Layer 4 of a small transformer language model trained on English Wikipedia (9 layers, counted from 0, width 64).
A neuron's activation on a vector x is SiLU(gate . x) times (in . x), where the dot is the dot product.

Input weights of the MLP neurons that the questions are about. A number n stands for n times 0.0088.
n0 gate: 38 -27 16 -20 -14 -13 10 16 35 8 -2 -58 -3 -1 47 17 19 54 35 13 11 35 -17 -16 -31 10 -32 -32 -24 33 21 -4 9 33 26 -4 9 63 -3 -20 -11 -6 35 1 0 36 1 -26 -18 -10 48 -29 -11 -7 41 7 24 11 25 35 -36 -7 -24 -6
n6 gate: 26 -1 -31 29 -24 2 -31 -10 -26 -34 -7 -15 -9 -23 -10 39 -20 12 -35 22 -9 -20 -5 7 -28 32 14 -1 -59 0 -41 -31 -5 4 -43 -20 16 33 -10 18 -13 -3 9 7 -43 8 2 -14 -56 -47 36 6 -34 -31 28 -25 10 -7 12 33 -9 15 -33 31
n16 gate: -13 -23 23 -2 -68 4 40 9 23 32 11 -11 41 20 -33 -2 -4 23 3 7 11 20 -17 5 -8 20 56 26 -25 57 -5 -11 -11 -41 -6 52 -20 22 -5 5 42 -37 -35 -14 42 16 -19 5 -13 -40 -6 -2 -7 -21 12 10 -19 3 -15 -21 -35 4 23 -1
n17 gate: 60 -20 -1 12 -15 -44 6 -7 6 46 -40 -9 44 -26 38 -7 -24 15 3 36 -43 -37 -39 -40 -13 -26 -22 -13 -23 49 37 -28 2 29 14 -4 25 12 -21 -50 -18 -25 -15 -2 -4 3 -7 -3 8 -13 -30 15 -4 -1 2 1 -26 -15 -14 -1 -20 -2 -14 -20
n20 gate: 7 1 -25 -27 9 5 15 -9 -7 -3 7 -2 27 33 59 3 22 -22 26 15 18 -36 23 -2 -7 0 -19 -3 38 -14 9 7 14 -6 5 -46 8 32 -6 -9 -33 27 25 19 -55 33 -19 -60 5 -8 9 3 17 43 -22 -8 -67 12 14 24 -10 -23 10 12
n26 gate: 39 -19 5 -31 -30 -24 54 3 -20 -13 -44 11 42 -19 -28 30 16 2 30 32 19 37 55 -17 -54 38 -11 -13 -19 1 36 43 13 45 18 -9 56 18 -26 -6 11 -29 51 -36 24 22 5 0 -45 -11 -9 29 0 27 32 -46 31 -31 0 53 -7 39 2 6
n28 gate: 12 6 33 -3 13 -22 20 -57 -33 38 2 -7 16 27 2 0 -49 -11 -38 0 -18 2 16 1 33 2 -7 -45 29 -39 13 16 11 -1 9 -72 25 12 1 4 4 -18 -40 22 -23 33 -30 -13 22 -7 -28 -21 -13 -32 -10 -13 2 -50 -40 22 -22 -1 -3 -41
n35 gate: 1 19 -14 -5 42 -94 20 -27 -23 7 12 4 29 18 2 -39 25 -28 -5 10 4 54 71 -14 -16 59 20 -9 -10 46 -25 35 17 -30 27 -23 53 -6 -16 -4 -15 -15 25 -70 -4 -15 -27 36 -31 -21 4 11 6 24 -41 -15 13 17 -13 57 4 -39 -14 -3
n37 gate: 40 -6 14 -8 -19 -6 -18 -6 -2 -39 2 -26 1 -4 4 22 5 -13 -51 12 15 -17 -26 29 9 16 49 -36 23 -3 -12 -2 16 48 22 -19 -20 -26 11 7 -50 -23 -8 -47 19 54 21 -41 2 -13 7 34 -37 22 -16 31 20 7 -18 13 10 -23 -22 52
n43 gate: 22 -22 -1 29 8 -58 4 2 -8 -23 -21 2 -9 -8 -15 41 61 4 6 1 16 22 -15 -22 5 -36 2 -27 -7 7 2 33 -4 -5 -4 -2 7 8 -17 32 -38 -28 -5 -20 49 13 2 -6 42 -18 7 24 14 -42 9 62 -10 27 36 -29 20 -37 -31 6
n45 gate: 43 -12 -61 3 -29 -16 58 45 -25 -17 11 -23 7 -42 9 -14 -5 4 41 25 -6 -26 11 -24 14 -18 -8 -9 -48 54 52 0 14 -1 15 -34 46 14 -2 22 25 -32 -27 -36 -3 -34 -7 -9 -40 4 7 19 -61 28 42 31 10 -7 2 12 -37 -14 -8 18
n48 gate: 5 29 -18 -23 -26 2 -29 5 -11 3 -2 16 62 10 13 28 -22 24 4 -15 -3 -30 6 -24 13 -14 -4 -59 -16 -30 12 -3 -9 -39 22 54 3 -22 15 -10 -13 2 14 4 -50 -72 -4 3 -5 -29 3 -8 -20 -24 -8 -37 1 -28 -38 32 -48 -8 -10 25
n56 gate: -16 21 -1 14 18 -3 3 -18 -7 6 3 -12 10 -25 23 30 55 23 5 -21 18 34 2 4 -5 14 -17 -9 20 -7 6 27 24 -61 -34 -6 11 -29 26 7 -32 -14 1 0 19 36 27 8 -16 4 11 -31 -45 27 -31 22 -41 -26 0 -26 4 -48 0 -19
n57 gate: 16 -51 28 -35 -4 33 -27 5 7 27 -10 -2 52 -19 -20 -18 16 28 -12 -53 33 24 -18 -43 35 -47 -12 -46 -5 -24 9 -42 -11 -19 4 8 20 8 24 -11 -6 38 19 3 -15 11 -9 -23 -3 -14 22 31 -11 39 -16 8 22 0 5 10 8 10 -43 -1
n61 gate: 9 7 -37 19 12 -46 16 -8 -34 -8 5 -47 1 39 -2 5 10 1 -20 28 0 -2 -25 -31 -47 -35 -19 24 -7 33 -2 1 22 18 -51 -20 -4 -7 9 5 -24 -28 42 -11 10 1 -9 -9 -27 11 27 -26 -50 3 -11 1 -22 -13 43 16 -16 -24 36 11
n62 gate: 1 4 -16 -31 -7 -9 1 -38 26 -2 2 10 -1 -8 23 18 0 26 -27 9 16 13 -4 43 11 -33 -23 -18 1 -6 -28 -5 13 -22 -13 64 -21 3 -40 18 -37 -16 7 -13 -49 5 13 12 21 16 -6 19 41 28 3 -19 -21 7 -59 -1 -15 13 28 1
n71 gate: -16 -52 12 -4 9 -20 30 -34 -9 52 -32 19 -25 -18 3 9 39 22 -24 34 -9 25 -8 -20 -9 -5 14 -37 4 -16 -33 15 34 -32 2 3 -4 -7 -24 9 28 21 5 12 -12 25 -27 25 16 2 41 2 13 26 -31 27 -27 -25 17 47 12 27 19 19
n82 gate: 22 -35 26 -27 -2 -7 -12 -7 9 43 2 -18 39 -3 11 11 9 29 54 -9 30 -21 -2 -11 -4 -50 1 -26 -35 35 -38 -6 -27 29 8 25 51 -14 -45 11 18 29 -3 24 -26 62 -28 -51 -44 28 5 -5 -12 -5 -9 11 -38 9 3 -58 -14 14 -10 17
n84 gate: -3 -31 -38 9 -37 -5 -37 18 21 -2 -31 44 2 -11 24 16 -31 -8 26 -4 -14 4 -8 -28 6 -14 9 29 -53 14 -20 5 -40 -6 -17 -10 13 56 26 -24 12 4 -21 -3 -15 -1 8 -7 10 -6 21 29 2 11 23 41 3 -10 -34 -24 2 -49 54 2
n90 gate: 5 -12 -13 -5 -10 -36 6 -34 -7 1 -40 -1 59 -37 13 -8 14 26 59 -1 58 19 -13 -1 -37 -4 -23 -13 -10 29 14 -32 42 -25 2 -7 25 58 8 -26 25 2 -12 28 -13 -39 -42 -16 17 -48 0 40 -12 18 31 3 23 -16 21 -24 -11 10 -44 -32
n98 gate: 50 -4 -8 28 -4 -34 5 -43 -24 0 -16 4 28 -22 32 -19 -36 21 -13 41 27 13 -20 40 -6 4 -2 -20 4 13 -5 3 2 26 -23 -35 76 29 -30 0 -18 -7 -8 -50 47 -21 -23 -1 37 -41 -12 -15 22 17 -16 -5 -14 -15 -18 3 -16 -10 20 -4
n100 gate: 24 -8 -9 -18 8 -30 -1 -27 17 41 -50 -2 32 -2 29 -40 -4 -13 -3 -4 -23 13 23 23 41 -37 -39 -45 32 -49 23 -2 16 24 -15 -3 -1 18 -7 -13 -15 44 -2 -31 12 -30 -20 34 9 -33 -19 24 32 18 -53 -25 12 17 7 24 7 8 -4 7
n114 gate: 19 -1 -4 -56 -73 -1 5 -29 0 -1 13 5 -7 -3 -10 -30 -18 42 -26 -12 12 -20 12 0 17 -20 -1 18 11 24 2 5 19 11 -2 -30 14 21 -53 9 7 -69 12 -10 -43 -3 3 -18 -66 22 10 41 -35 -32 9 2 -16 -24 -49 11 -37 -9 18 54
n116 gate: 24 -43 -17 24 -19 18 23 -25 30 3 14 -15 28 -17 -15 6 6 1 -24 -34 -38 -16 15 19 -2 -23 2 27 4 3 7 6 28 42 58 25 31 10 53 -35 -18 -30 -49 22 45 3 -2 -11 -18 -34 36 27 -19 15 -9 -10 26 -28 10 7 -6 45 -12 5
n117 gate: 13 -3 34 -1 11 -26 26 -13 21 45 -36 24 0 -33 -23 -6 23 11 40 -15 -46 28 -56 18 17 31 -19 13 8 1 -21 -8 -36 20 0 -2 7 3 73 4 -20 -31 4 -6 -33 10 -21 19 29 -5 -9 9 17 2 -5 5 -27 -54 10 -5 26 -17 27 -21
n118 gate: -14 -32 44 2 2 -8 -6 6 8 21 10 14 -16 -3 -21 -46 -62 6 -44 58 1 8 37 -2 -1 -31 0 -24 18 68 17 23 40 14 17 0 19 -4 5 -16 9 -1 -8 -3 -5 15 -14 29 10 -1 34 -9 9 8 6 -36 10 -36 3 20 -82 57 -10 -12
n119 gate: -28 -20 -39 4 14 -65 -1 -44 3 7 23 11 20 -9 6 -39 13 37 5 -17 1 21 -10 26 26 -8 -41 -72 25 31 -24 73 -14 7 7 -5 11 -5 11 -24 5 2 -5 -23 40 21 20 14 13 2 -32 16 22 29 -56 1 -42 32 4 -24 -3 -10 -26 29
n0 in: 16 10 -22 52 -12 -11 -26 -2 9 -53 -1 -21 60 18 2 15 10 16 -17 11 -24 26 56 41 -10 -10 -6 14 29 -12 27 -1 -14 -22 24 -31 10 -19 30 3 -2 5 31 12 3 -26 -18 13 -12 -5 3 9 -14 -17 -21 16 6 -20 52 -31 -15 18 -30 28
n6 in: -12 39 -40 29 -38 -11 10 8 -1 -40 -9 50 -1 -20 -11 0 0 -13 -43 45 -46 5 21 1 -21 -9 19 -29 -26 60 -6 -13 14 -10 -14 -2 -12 -26 -25 -5 -2 28 14 -42 -15 29 -26 12 -18 9 28 1 -16 -15 -9 -40 -8 25 8 36 -22 -14 -10 4
n16 in: -12 -17 -35 -17 -14 -20 43 -1 5 4 23 -8 52 -25 -15 -3 -12 -6 8 33 62 16 -43 -17 -33 18 37 -8 -26 -13 -2 -20 -2 29 -18 -15 4 30 14 3 -7 -25 29 -38 51 12 -25 -12 -5 -14 -25 34 10 8 4 43 -9 -18 44 -52 -19 42 24 -3
n17 in: 16 -60 -22 0 9 -28 38 15 -41 -1 -52 21 12 20 18 10 -19 -14 -3 38 1 -48 -27 11 6 -42 7 17 19 -34 25 20 5 35 -22 35 5 17 -52 -27 -27 -12 -17 21 6 32 10 33 -33 0 -48 -21 34 -7 56 4 -32 17 -11 39 9 -30 -45 -33
n20 in: 10 -25 -33 -23 15 -5 -1 6 19 -20 43 -10 -12 -27 -8 -8 -17 -2 -3 -1 19 -20 -18 -6 -8 -14 -10 21 -29 -1 8 -4 -15 -7 17 -29 39 36 4 -3 -2 -13 23 39 10 3 5 -47 -9 9 -9 18 42 -16 25 41 -31 -15 0 47 42 47 21 4
n26 in: -7 9 54 -3 54 2 -8 28 9 -4 -21 -27 3 18 7 -9 51 3 -8 10 15 23 -7 -58 -40 11 5 -7 -11 -2 1 8 -17 -57 11 -50 -18 -6 -21 17 2 32 11 -16 27 26 32 13 -28 -13 31 -29 -35 32 20 7 -27 -8 12 -25 -7 -18 7 -17
n28 in: 5 28 -24 10 -26 4 10 -5 -1 6 -70 10 24 -19 63 11 11 11 21 4 -9 -8 -53 -19 14 13 0 10 9 -49 11 17 8 16 -16 29 14 6 5 -41 -60 -11 18 -33 -13 -6 -24 -3 -20 -23 -6 10 19 -19 -14 -2 5 16 -65 -13 -14 -19 -10 31
n35 in: -31 19 -4 -42 9 3 18 18 35 15 -9 -22 -10 39 14 -51 11 6 7 21 -18 -16 -10 49 -9 49 -20 12 5 -12 -1 -36 -7 17 -47 5 -6 -26 30 -15 1 -13 -2 -21 17 -27 -33 14 2 33 23 -23 -4 26 -15 -20 -2 26 -10 22 -11 -31 -8 51
n37 in: -15 9 14 13 -17 -34 11 31 3 0 -26 -17 14 -10 -17 2 -25 18 -19 25 1 -7 -20 -37 4 -10 -2 -31 22 -9 -42 48 3 -5 -5 2 11 -38 -26 -36 10 49 -27 -12 -32 29 21 20 -35 6 37 -27 18 -15 12 -7 -9 -19 31 20 -7 14 -2 19
n43 in: 23 -26 27 6 6 -1 0 12 -5 4 3 -29 -6 -20 -23 37 1 -54 -10 -17 -27 -1 7 -22 9 -9 9 -18 17 -9 8 -51 -8 12 45 3 -28 28 -10 -40 5 3 -37 -1 6 28 46 25 5 -49 25 7 -37 11 3 -33 -33 17 -24 18 -28 21 -4 -44
n45 in: 13 -7 7 1 25 4 -12 -2 -17 -6 -57 25 -40 12 -7 64 -29 3 -18 4 11 -48 23 32 -22 -6 1 50 -4 24 45 -25 -18 8 12 -15 -10 -11 -4 -6 8 2 1 0 7 11 -50 35 30 9 28 -14 0 -8 28 49 7 -15 -11 -56 12 2 53 -25
n48 in: -17 26 -25 34 24 28 2 -1 -11 -34 34 -14 -22 -33 -3 -12 -34 29 -15 -6 -19 3 -18 -4 20 -44 3 -17 15 25 37 -22 -13 -18 -27 11 11 -37 4 -27 8 -9 -8 39 13 -26 -18 22 -5 33 50 28 -36 -16 8 8 -19 29 -42 -10 -33 10 1 8
n56 in: -8 3 -14 24 23 -19 41 -23 -17 0 17 -16 -18 17 37 1 -2 -14 -1 16 -8 -8 -18 31 -1 7 -18 14 8 -11 -8 -9 19 -18 -12 16 30 19 69 13 -34 -30 -35 -16 -19 41 22 -42 -9 27 39 4 -59 33 -2 -18 -3 9 26 -16 3 -16 -5 5
n57 in: -18 24 38 12 -14 2 40 64 -8 12 -16 2 36 -10 -35 -2 10 22 7 5 -12 36 -8 -15 -1 -4 13 32 -36 -25 4 41 -14 -22 25 -1 9 24 5 5 -24 28 -5 -20 5 -15 4 1 -6 -23 -16 -4 6 31 -18 39 -20 -37 27 19 -12 -22 14 54
n61 in: 10 -4 -29 5 20 -14 -12 4 -15 9 -33 -13 -9 7 -9 9 35 7 -41 13 17 7 2 -8 -9 -17 -36 -36 -2 -17 26 3 -8 7 22 -16 31 -37 -1 2 -26 13 -1 -14 25 -4 13 36 -12 4 61 -9 -8 -27 49 -29 2 42 35 35 -21 6 12 19
n62 in: -3 18 -9 -12 -31 -16 -25 46 21 -23 -11 45 21 18 21 -9 9 -8 -35 -44 6 -15 11 45 -10 21 24 -20 -40 10 6 -5 -62 17 2 7 17 11 17 22 26 -29 5 12 36 -5 -34 0 -12 -17 6 22 19 36 -5 23 34 -2 -22 4 11 -6 13 37
n71 in: 6 -3 -37 -32 -22 29 -7 52 22 5 6 43 -18 -23 -13 18 -27 11 18 3 1 -11 8 2 24 -7 44 -40 8 -11 0 26 -33 -3 -26 48 -10 23 41 22 8 -24 -15 -38 -12 -13 15 10 -8 28 11 22 6 -12 -5 -7 -8 -3 -4 6 0 -21 -5 24
n82 in: 24 9 -22 -16 -47 -31 8 -13 9 -6 -13 9 -28 -30 11 5 3 11 49 -14 -2 34 -50 17 18 30 32 -43 -24 10 22 -9 3 17 -35 -26 -23 -24 17 39 9 -52 -2 -39 5 -11 10 22 27 -6 24 51 -50 21 -30 26 -21 21 32 11 -14 34 -2 8
n84 in: 43 -62 -13 45 19 -20 28 7 -13 14 8 -9 -20 -6 -8 27 9 10 24 -8 31 19 -13 2 19 -50 -20 -2 25 -4 -20 -49 -22 38 -9 -37 32 -2 7 35 -10 -16 -12 1 -3 -46 37 -8 -14 17 -5 46 -16 -23 7 9 6 -13 -36 -11 -14 -21 -3 -22
n90 in: 20 -16 -17 52 15 51 -33 -41 35 -3 27 -31 14 -10 19 5 39 32 5 32 0 -13 19 10 8 1 28 37 -50 -2 4 -8 15 -1 6 -4 -27 23 1 21 -41 -6 -1 -37 -18 3 -41 -10 15 -18 12 40 14 -38 -6 18 -4 -28 -7 3 -6 -25 -4 -25
n98 in: 24 -21 19 2 35 -25 32 0 -71 -23 -8 -6 5 -25 28 -3 -44 -21 65 16 -1 -32 -48 30 -15 -29 -6 4 -5 -33 -10 0 -9 8 -44 -18 22 10 -43 -51 -17 -1 4 -1 11 -17 -12 35 1 2 22 -49 20 -3 -21 10 9 -45 -7 -56 38 -7 1 -43
n100 in: 3 -35 -26 15 -2 48 8 -23 -8 -34 -17 8 -30 56 -15 -8 20 -16 -10 21 -20 -9 -1 -10 22 -30 -22 24 24 -35 6 -27 6 -22 20 27 -19 6 31 -21 2 -7 19 -16 -56 -4 -5 -17 -19 12 -7 38 -5 -48 -32 22 13 20 -5 21 -4 -32 -7 13
n114 in: -4 26 -27 1 5 -31 -8 -12 -2 6 -51 19 -31 -49 47 6 2 -9 2 16 -27 -7 -5 5 -27 5 -18 14 -26 -23 11 -33 27 -31 19 -25 -11 3 -32 -23 -7 44 -39 19 17 13 33 -2 0 9 4 -26 -15 -43 1 -17 21 49 -22 -50 24 11 20 -4
n116 in: 2 15 -8 31 -11 21 -9 -21 -9 29 -39 -14 -3 20 -40 29 -6 -37 -13 10 0 8 42 -13 -21 1 29 -25 -32 -32 -8 2 -52 -11 31 33 5 20 -4 -28 -14 -17 -5 -20 -9 10 -44 -25 -56 13 21 17 64 -20 -9 19 -9 42 40 6 0 -39 -11 -4
n117 in: 0 -4 5 -17 -6 -3 25 -11 -28 -3 19 -63 30 41 -4 23 -33 -9 -14 34 -29 35 0 6 37 -4 -18 -3 17 8 -19 -6 4 -20 -30 3 -4 -50 -25 -35 -21 27 -33 -9 -17 -23 3 28 -21 -35 -10 -30 17 -10 -6 -17 -19 -4 6 17 1 20 -11 -12
n118 in: 32 -23 -6 -8 10 31 1 -3 -35 55 -14 13 16 8 -6 25 18 -21 28 -7 16 -33 38 -23 14 2 12 17 -38 26 3 28 -51 -25 -4 1 -14 -18 9 -10 -19 -37 -9 -19 -53 -13 -9 -26 -40 9 -7 5 -47 20 9 15 -3 48 19 -12 23 -20 13 -3
n119 in: 8 27 -4 -4 3 12 29 -20 -2 15 -15 8 -9 -16 23 3 -27 11 15 -20 31 0 14 -22 -7 73 -10 -15 -11 14 -22 10 2 -14 3 33 -10 -4 0 43 4 48 -45 -29 -3 14 55 5 18 0 -67 -27 27 7 18 19 6 -48 -36 36 1 -13 17 -73

Each question shows a token from some text and the vector x that enters the MLP there. A number n stands for n times 0.027.

"y": 5 13 24 28 12 5 -23 29 -6 -1 -17 27 20 20 -10 -11 6 20 -8 -7 -7 13 27 -34 -2 18 25 29 -1 0 -18 25 -7 -4 36 -22 -61 16 31 -9 0 4 -5 -13 -19 -34 1 9 -5 3 -13 13 -3 2 -15 -1 17 -3 -28 -17 40 17 28 9
The most active neuron and its activation: n17, at about 0.62

"A": -5 60 -15 21 1 12 -21 23 -9 -4 22 40 21 -11 16 0 3 3 4 28 12 2 28 -37 11 -21 33 -21 -8 -15 -2 10 -18 -35 -27 5 -6 -31 37 -34 17 9 -15 4 17 -4 7 -23 18 -28 1 14 14 5 45 -23 17 26 -26 -8 13 29 7 -12
The most active neuron and its activation: n48, at about 3

"p": -2 0 -5 -14 14 22 -23 22 -50 -20 -10 -8 -11 -21 10 7 26 5 14 -19 -9 3 -12 -8 -6 -7 -40 -8 -22 5 -31 6 1 -15 -10 12 -16 13 -18 -23 -4 5 -5 -31 -3 -20 -18 0 -7 -6 3 15 2 -30 39 23 12 -22 5 -2 12 16 10 11
The three highest activations, in order: n90, n45, n35

"-": -20 6 9 13 15 -5 6 -42 -39 0 -7 22 -9 -2 -11 19 6 41 -24 -4 13 -21 1 29 -7 -18 21 31 -2 -3 18 -10 2 -4 -29 7 -5 -28 -14 -13 -14 17 -18 -9 10 -18 26 -15 14 6 -24 -8 14 1 -7 -14 6 13 -18 -28 4 30 25 38
The most active neuron and its activation: n98, at about 0.6

" form": -3 -75 -15 27 3 6 1 27 -14 10 23 3 13 -3 -16 8 8 2 1 16 24 -5 8 12 15 9 -27 27 11 -5 -15 -2 -9 -7 -26 0 -67 2 -12 2 7 -3 -9 3 -26 -4 -12 2 -6 16 -9 7 -10 -1 4 4 -11 -13 9 -17 -9 11 13 15
The three highest activations, in order: n16, n84, n28

"ro": 14 6 -27 -22 33 2 -1 -13 -11 -4 13 15 16 28 -6 14 32 12 -17 21 -20 26 -1 34 16 -1 11 37 0 3 6 5 10 4 -26 -6 -56 -24 -4 -4 -21 -15 -18 -5 -7 -28 -5 -12 16 15 -16 -45 -13 -3 7 5 -5 10 9 -21 57 30 2 -10
The two highest activations, in order: n117, n116

" |": -34 -13 -3 28 13 -27 -19 0 27 -64 5 5 4 9 -8 -7 -3 19 2 17 11 10 1 22 15 12 5 32 16 -15 6 -9 11 -2 16 5 -7 8 -10 -21 4 21 22 39 11 -15 -4 -15 -1 35 -3 -15 -22 -12 -15 16 4 16 -15 -35 41 21 -23 -5
The most active neuron and its activation: n118, at about 0.49

" n": -6 -28 -2 5 39 39 -1 -1 -48 -16 -10 -26 4 -30 -13 9 -6 11 8 13 -6 -3 -10 7 4 10 -12 -5 -6 -13 -4 -40 -9 -2 -18 -8 -29 -22 -35 -5 5 -4 9 -25 -7 -6 -6 9 -8 12 -9 -1 5 2 31 6 14 13 -6 -10 20 2 -23 -4
Which neuron lights up most? n45

"k": -1 26 20 -19 -17 -23 3 -32 -41 -14 0 19 -12 5 -5 1 11 12 -14 -23 26 -34 -15 6 -20 -20 4 -4 8 2 -11 0 0 -14 4 -7 -27 -22 -33 -22 8 -9 0 -15 3 -9 36 -14 4 -20 17 38 14 -16 -3 10 20 30 16 7 7 11 17 24
Which neuron lights up most? n114

" into": -59 -55 -11 0 -5 22 11 43 8 -14 -6 9 8 -1 5 -18 12 -4 -6 -4 4 -18 0 4 -4 -2 1 14 0 -12 5 4 3 -5 6 -5 -62 2 -23 7 -1 2 -11 6 1 13 2 11 3 21 9 -8 4 7 27 -7 9 -19 -1 -10 -3 13 17 14
Which neuron lights up most? n82

" const": -32 -52 -10 -6 0 3 -1 27 -21 -22 -12 -1 -41 -37 -3 36 -23 12 -14 -9 9 38 -3 7 21 -12 6 28 4 -1 18 9 14 7 -6 -6 -43 -21 -20 11 -16 -1 9 50 -14 -13 0 -11 12 -25 -14 0 19 -7 8 5 6 -18 -1 4 26 -5 -3 2
Which neuron lights up most? n35

" trans": -35 -25 -42 1 32 27 -6 27 -25 -7 -1 -1 -7 19 -6 -4 56 -4 -2 17 -41 34 7 14 5 -10 24 32 -21 -13 10 -2 13 23 18 -10 -18 0 -27 5 32 -11 8 2 -5 1 15 -14 5 -28 -42 -3 12 0 18 13 5 28 2 -2 17 9 16 -5
The most active neuron and its activation: n37, at about 0.39

"able": -11 -23 29 1 14 5 -2 -10 20 26 6 12 29 15 -14 5 -2 13 -30 -9 58 2 7 -37 18 -8 -12 21 2 -41 -1 0 -9 -39 -26 -8 -48 12 21 11 6 6 -5 -9 47 -49 -3 9 -10 -4 -12 -9 -13 22 2 -2 14 3 1 3 2 15 10 2
The three highest activations, in order: n57, n16, n6

" comp": -10 -23 -24 1 12 19 -17 23 -39 -26 18 -24 -28 8 -19 -3 34 4 32 -2 -26 23 -7 2 -2 5 0 49 -18 -2 19 18 -12 -31 5 -3 -21 -17 -8 9 -3 6 12 -19 -6 -43 -13 -10 -1 -31 -20 5 27 -12 -6 -7 10 -8 12 -15 24 -11 -6 5
The most active neuron and its activation: n37, at about 0.39

" M": -20 -16 -18 -3 6 67 15 2 -48 -7 5 2 -15 -2 -11 -2 -4 6 -6 -4 -11 -12 -2 18 2 7 -3 -2 5 -4 -5 1 17 -7 3 -11 -25 -5 -15 -17 -1 -4 2 11 20 -18 -16 18 -4 -3 -3 2 29 -3 14 8 -7 8 0 -7 22 0 -5 2
Which neuron lights up most? n82

" char": -41 -39 -24 -18 33 23 -21 -1 -41 -17 -1 -24 7 2 -34 -5 -3 -12 -4 19 -19 21 -1 -9 15 1 9 27 3 -24 0 23 -12 16 -15 2 -27 -7 5 7 5 -8 4 -12 15 11 -8 10 4 -31 -1 21 14 6 1 -22 0 -5 11 -11 20 13 -7 -21
Which neuron lights up most? n114

" 10": -17 -20 30 10 8 -4 -19 36 -48 -14 1 8 -12 -3 -6 5 -29 -6 8 -13 11 -9 -25 -15 -4 5 -4 -15 13 -32 0 2 -8 14 -11 19 -24 -20 5 4 17 31 -15 -12 9 -11 -22 -11 -2 38 4 -33 -4 -1 -15 -20 15 26 12 -8 -16 8 8 -6
Which neuron lights up most? n90

" dec": -26 -29 -16 3 22 5 2 -17 -33 0 -4 -29 -9 -11 -12 3 20 14 15 9 -27 18 -28 41 -6 0 9 35 -5 -21 2 25 -3 5 13 14 -13 -10 -7 -6 8 -34 -12 -42 13 5 -5 -19 -2 -18 8 36 26 -33 6 -8 7 20 15 5 63 16 18 -21
Which neuron lights up most? n116

" A": -40 -1 -9 2 13 67 -7 19 -36 -21 0 8 22 5 -17 16 11 3 8 -1 -22 1 -2 6 6 -7 19 -18 -5 -11 17 -2 -9 -13 3 -11 -28 -12 -15 -14 -22 7 -2 29 29 -11 -14 5 -4 6 5 16 0 1 3 -4 -7 2 -6 -6 6 6 1 7
Which neuron lights up most? n48

" go": -13 -29 6 -5 25 47 10 14 -13 4 14 28 -14 -4 -38 5 8 -7 -2 -15 39 1 4 12 9 -16 -38 18 4 2 28 31 0 -14 -7 3 -49 0 -18 11 -9 -19 2 7 -29 -15 -11 5 -11 4 25 13 31 7 4 -6 -27 29 8 -12 2 25 -11 -7
Which neuron lights up most? n118

" s": -32 -35 0 24 25 28 -2 -9 -54 5 4 9 -32 0 -17 1 -16 23 -5 -4 -27 -10 -17 14 -7 12 -9 15 -8 -35 0 -20 6 6 13 4 -4 11 -7 3 -11 -14 -10 1 4 8 -5 18 -20 -12 7 5 16 3 16 -6 9 4 12 -4 8 2 1 -2
The most active neuron and its activation: n116, at about 0.52

",": -70 8 0 19 12 -39 -4 30 10 9 10 8 -25 8 30 9 15 -5 18 -4 -13 -11 2 -17 -10 -19 13 10 8 -4 -34 -1 -8 -12 -25 8 18 22 -2 -22 -12 11 -29 7 10 -9 24 2 22 27 8 31 -9 3 24 9 -20 5 3 -9 20 -6 -27 -13
The most active neuron and its activation: n84, at about 1

"x": -14 1 44 -9 32 22 -14 -27 -1 -2 8 -12 -9 -1 50 7 5 1 18 6 31 -54 9 -8 28 28 -27 10 -14 -58 8 8 -29 -27 -12 -19 -34 -16 7 11 18 -11 -15 -9 34 6 2 -7 25 4 -14 -18 3 20 21 11 0 -18 9 18 15 -20 -4 4
The most active neuron and its activation: n6, at about 0.87

"hen": -14 6 15 -9 1 9 -14 25 4 -25 -5 -18 16 -6 5 15 20 10 -23 -40 -20 13 6 -22 -36 -10 15 8 4 13 10 -9 2 -20 -14 0 -47 3 0 -25 15 -45 -13 -44 -12 0 43 -9 21 0 -11 -3 -19 -6 7 43 -17 -36 7 -5 9 33 -14 -23
The three highest activations, in order: n43, n16, n35

" mod": -57 -48 -10 14 0 31 6 1 -18 -13 21 -2 27 5 -18 -3 -11 -25 14 33 -1 5 -8 2 11 -1 -17 -19 12 7 12 20 -32 4 3 -10 -43 -1 2 5 -14 6 13 -1 -13 -30 16 -6 19 3 -11 18 8 24 22 -1 2 15 3 24 -9 5 9 -24
Which neuron lights up most? n114

"aster": -22 65 -12 37 -4 -8 9 22 5 22 -2 -22 -11 21 15 -1 -7 27 -26 -21 2 -32 -6 -6 19 -15 2 18 -1 8 15 -11 1 2 -12 -10 -48 10 8 -22 8 -18 13 38 -14 2 -6 -40 13 -19 -4 -8 28 -12 -14 9 -11 -1 24 19 13 14 -14 19
Which neuron lights up most? n20

"0": -34 -3 -3 9 10 -6 -4 74 -16 -15 -3 22 0 -6 -3 -19 -36 -16 19 12 -8 -2 -16 14 -1 -6 -13 -7 -11 -2 -5 -1 -60 34 -8 -2 -8 -10 -20 -22 1 1 23 -1 -2 -4 6 10 13 8 3 -34 3 -10 -4 -20 18 37 10 17 26 -14 22 -5
Which neuron lights up most? n90

"\"": -30 13 -5 25 41 -29 -18 8 11 26 2 -30 -14 0 19 26 11 -32 1 -3 24 28 9 -15 -2 -2 -17 -4 5 10 -8 -3 -7 6 -33 -27 -50 3 0 5 9 -2 1 24 8 -18 1 20 0 16 46 -20 -11 -22 34 18 -20 6 -13 7 22 -6 12 -1
Which neuron lights up most? n61

"ew": -21 -15 -3 -14 19 -24 9 24 -3 -5 1 11 10 -4 5 -13 -22 20 -1 -27 -6 -19 9 -9 6 0 -2 8 15 4 14 61 -22 -33 -44 -4 3 -2 12 8 11 -30 35 11 -4 -1 33 2 -35 -34 6 13 -68 11 25 -16 -21 9 8 -2 -5 60 6 8
Which neuron lights up most? n26

" st": -22 -54 -2 2 11 11 -21 7 -47 3 -5 -5 -51 -7 -9 -8 -11 10 -14 9 9 5 6 18 9 -6 5 -1 -9 -17 -2 -2 2 -21 -21 -3 -33 -3 -38 6 -12 4 23 -2 -10 -11 -20 0 -5 -20 13 12 18 16 -3 -13 -2 -11 0 -14 15 12 21 18
Which neuron lights up most? n119

" No": -41 -3 38 16 -2 38 -9 28 -27 0 14 2 24 12 -29 -8 -13 19 18 39 31 -13 -21 35 11 -7 1 5 4 -29 15 32 -24 7 10 -29 -36 4 -3 -15 5 11 10 10 -3 1 -3 -4 -24 13 7 -10 -10 11 -1 1 -15 34 -2 -4 12 8 -14 -1
The two highest activations, in order: n57, n84

" sc": -25 -27 -12 1 0 7 -11 19 -50 6 5 2 -38 -23 -7 5 -2 15 -9 11 3 -8 -7 25 15 0 -10 27 -9 -16 -10 8 -5 2 13 3 -33 8 -22 -12 -7 -9 13 1 10 2 3 -13 -26 -13 24 25 2 -10 11 -26 11 1 -8 -15 34 1 18 17
Which neuron lights up most? n114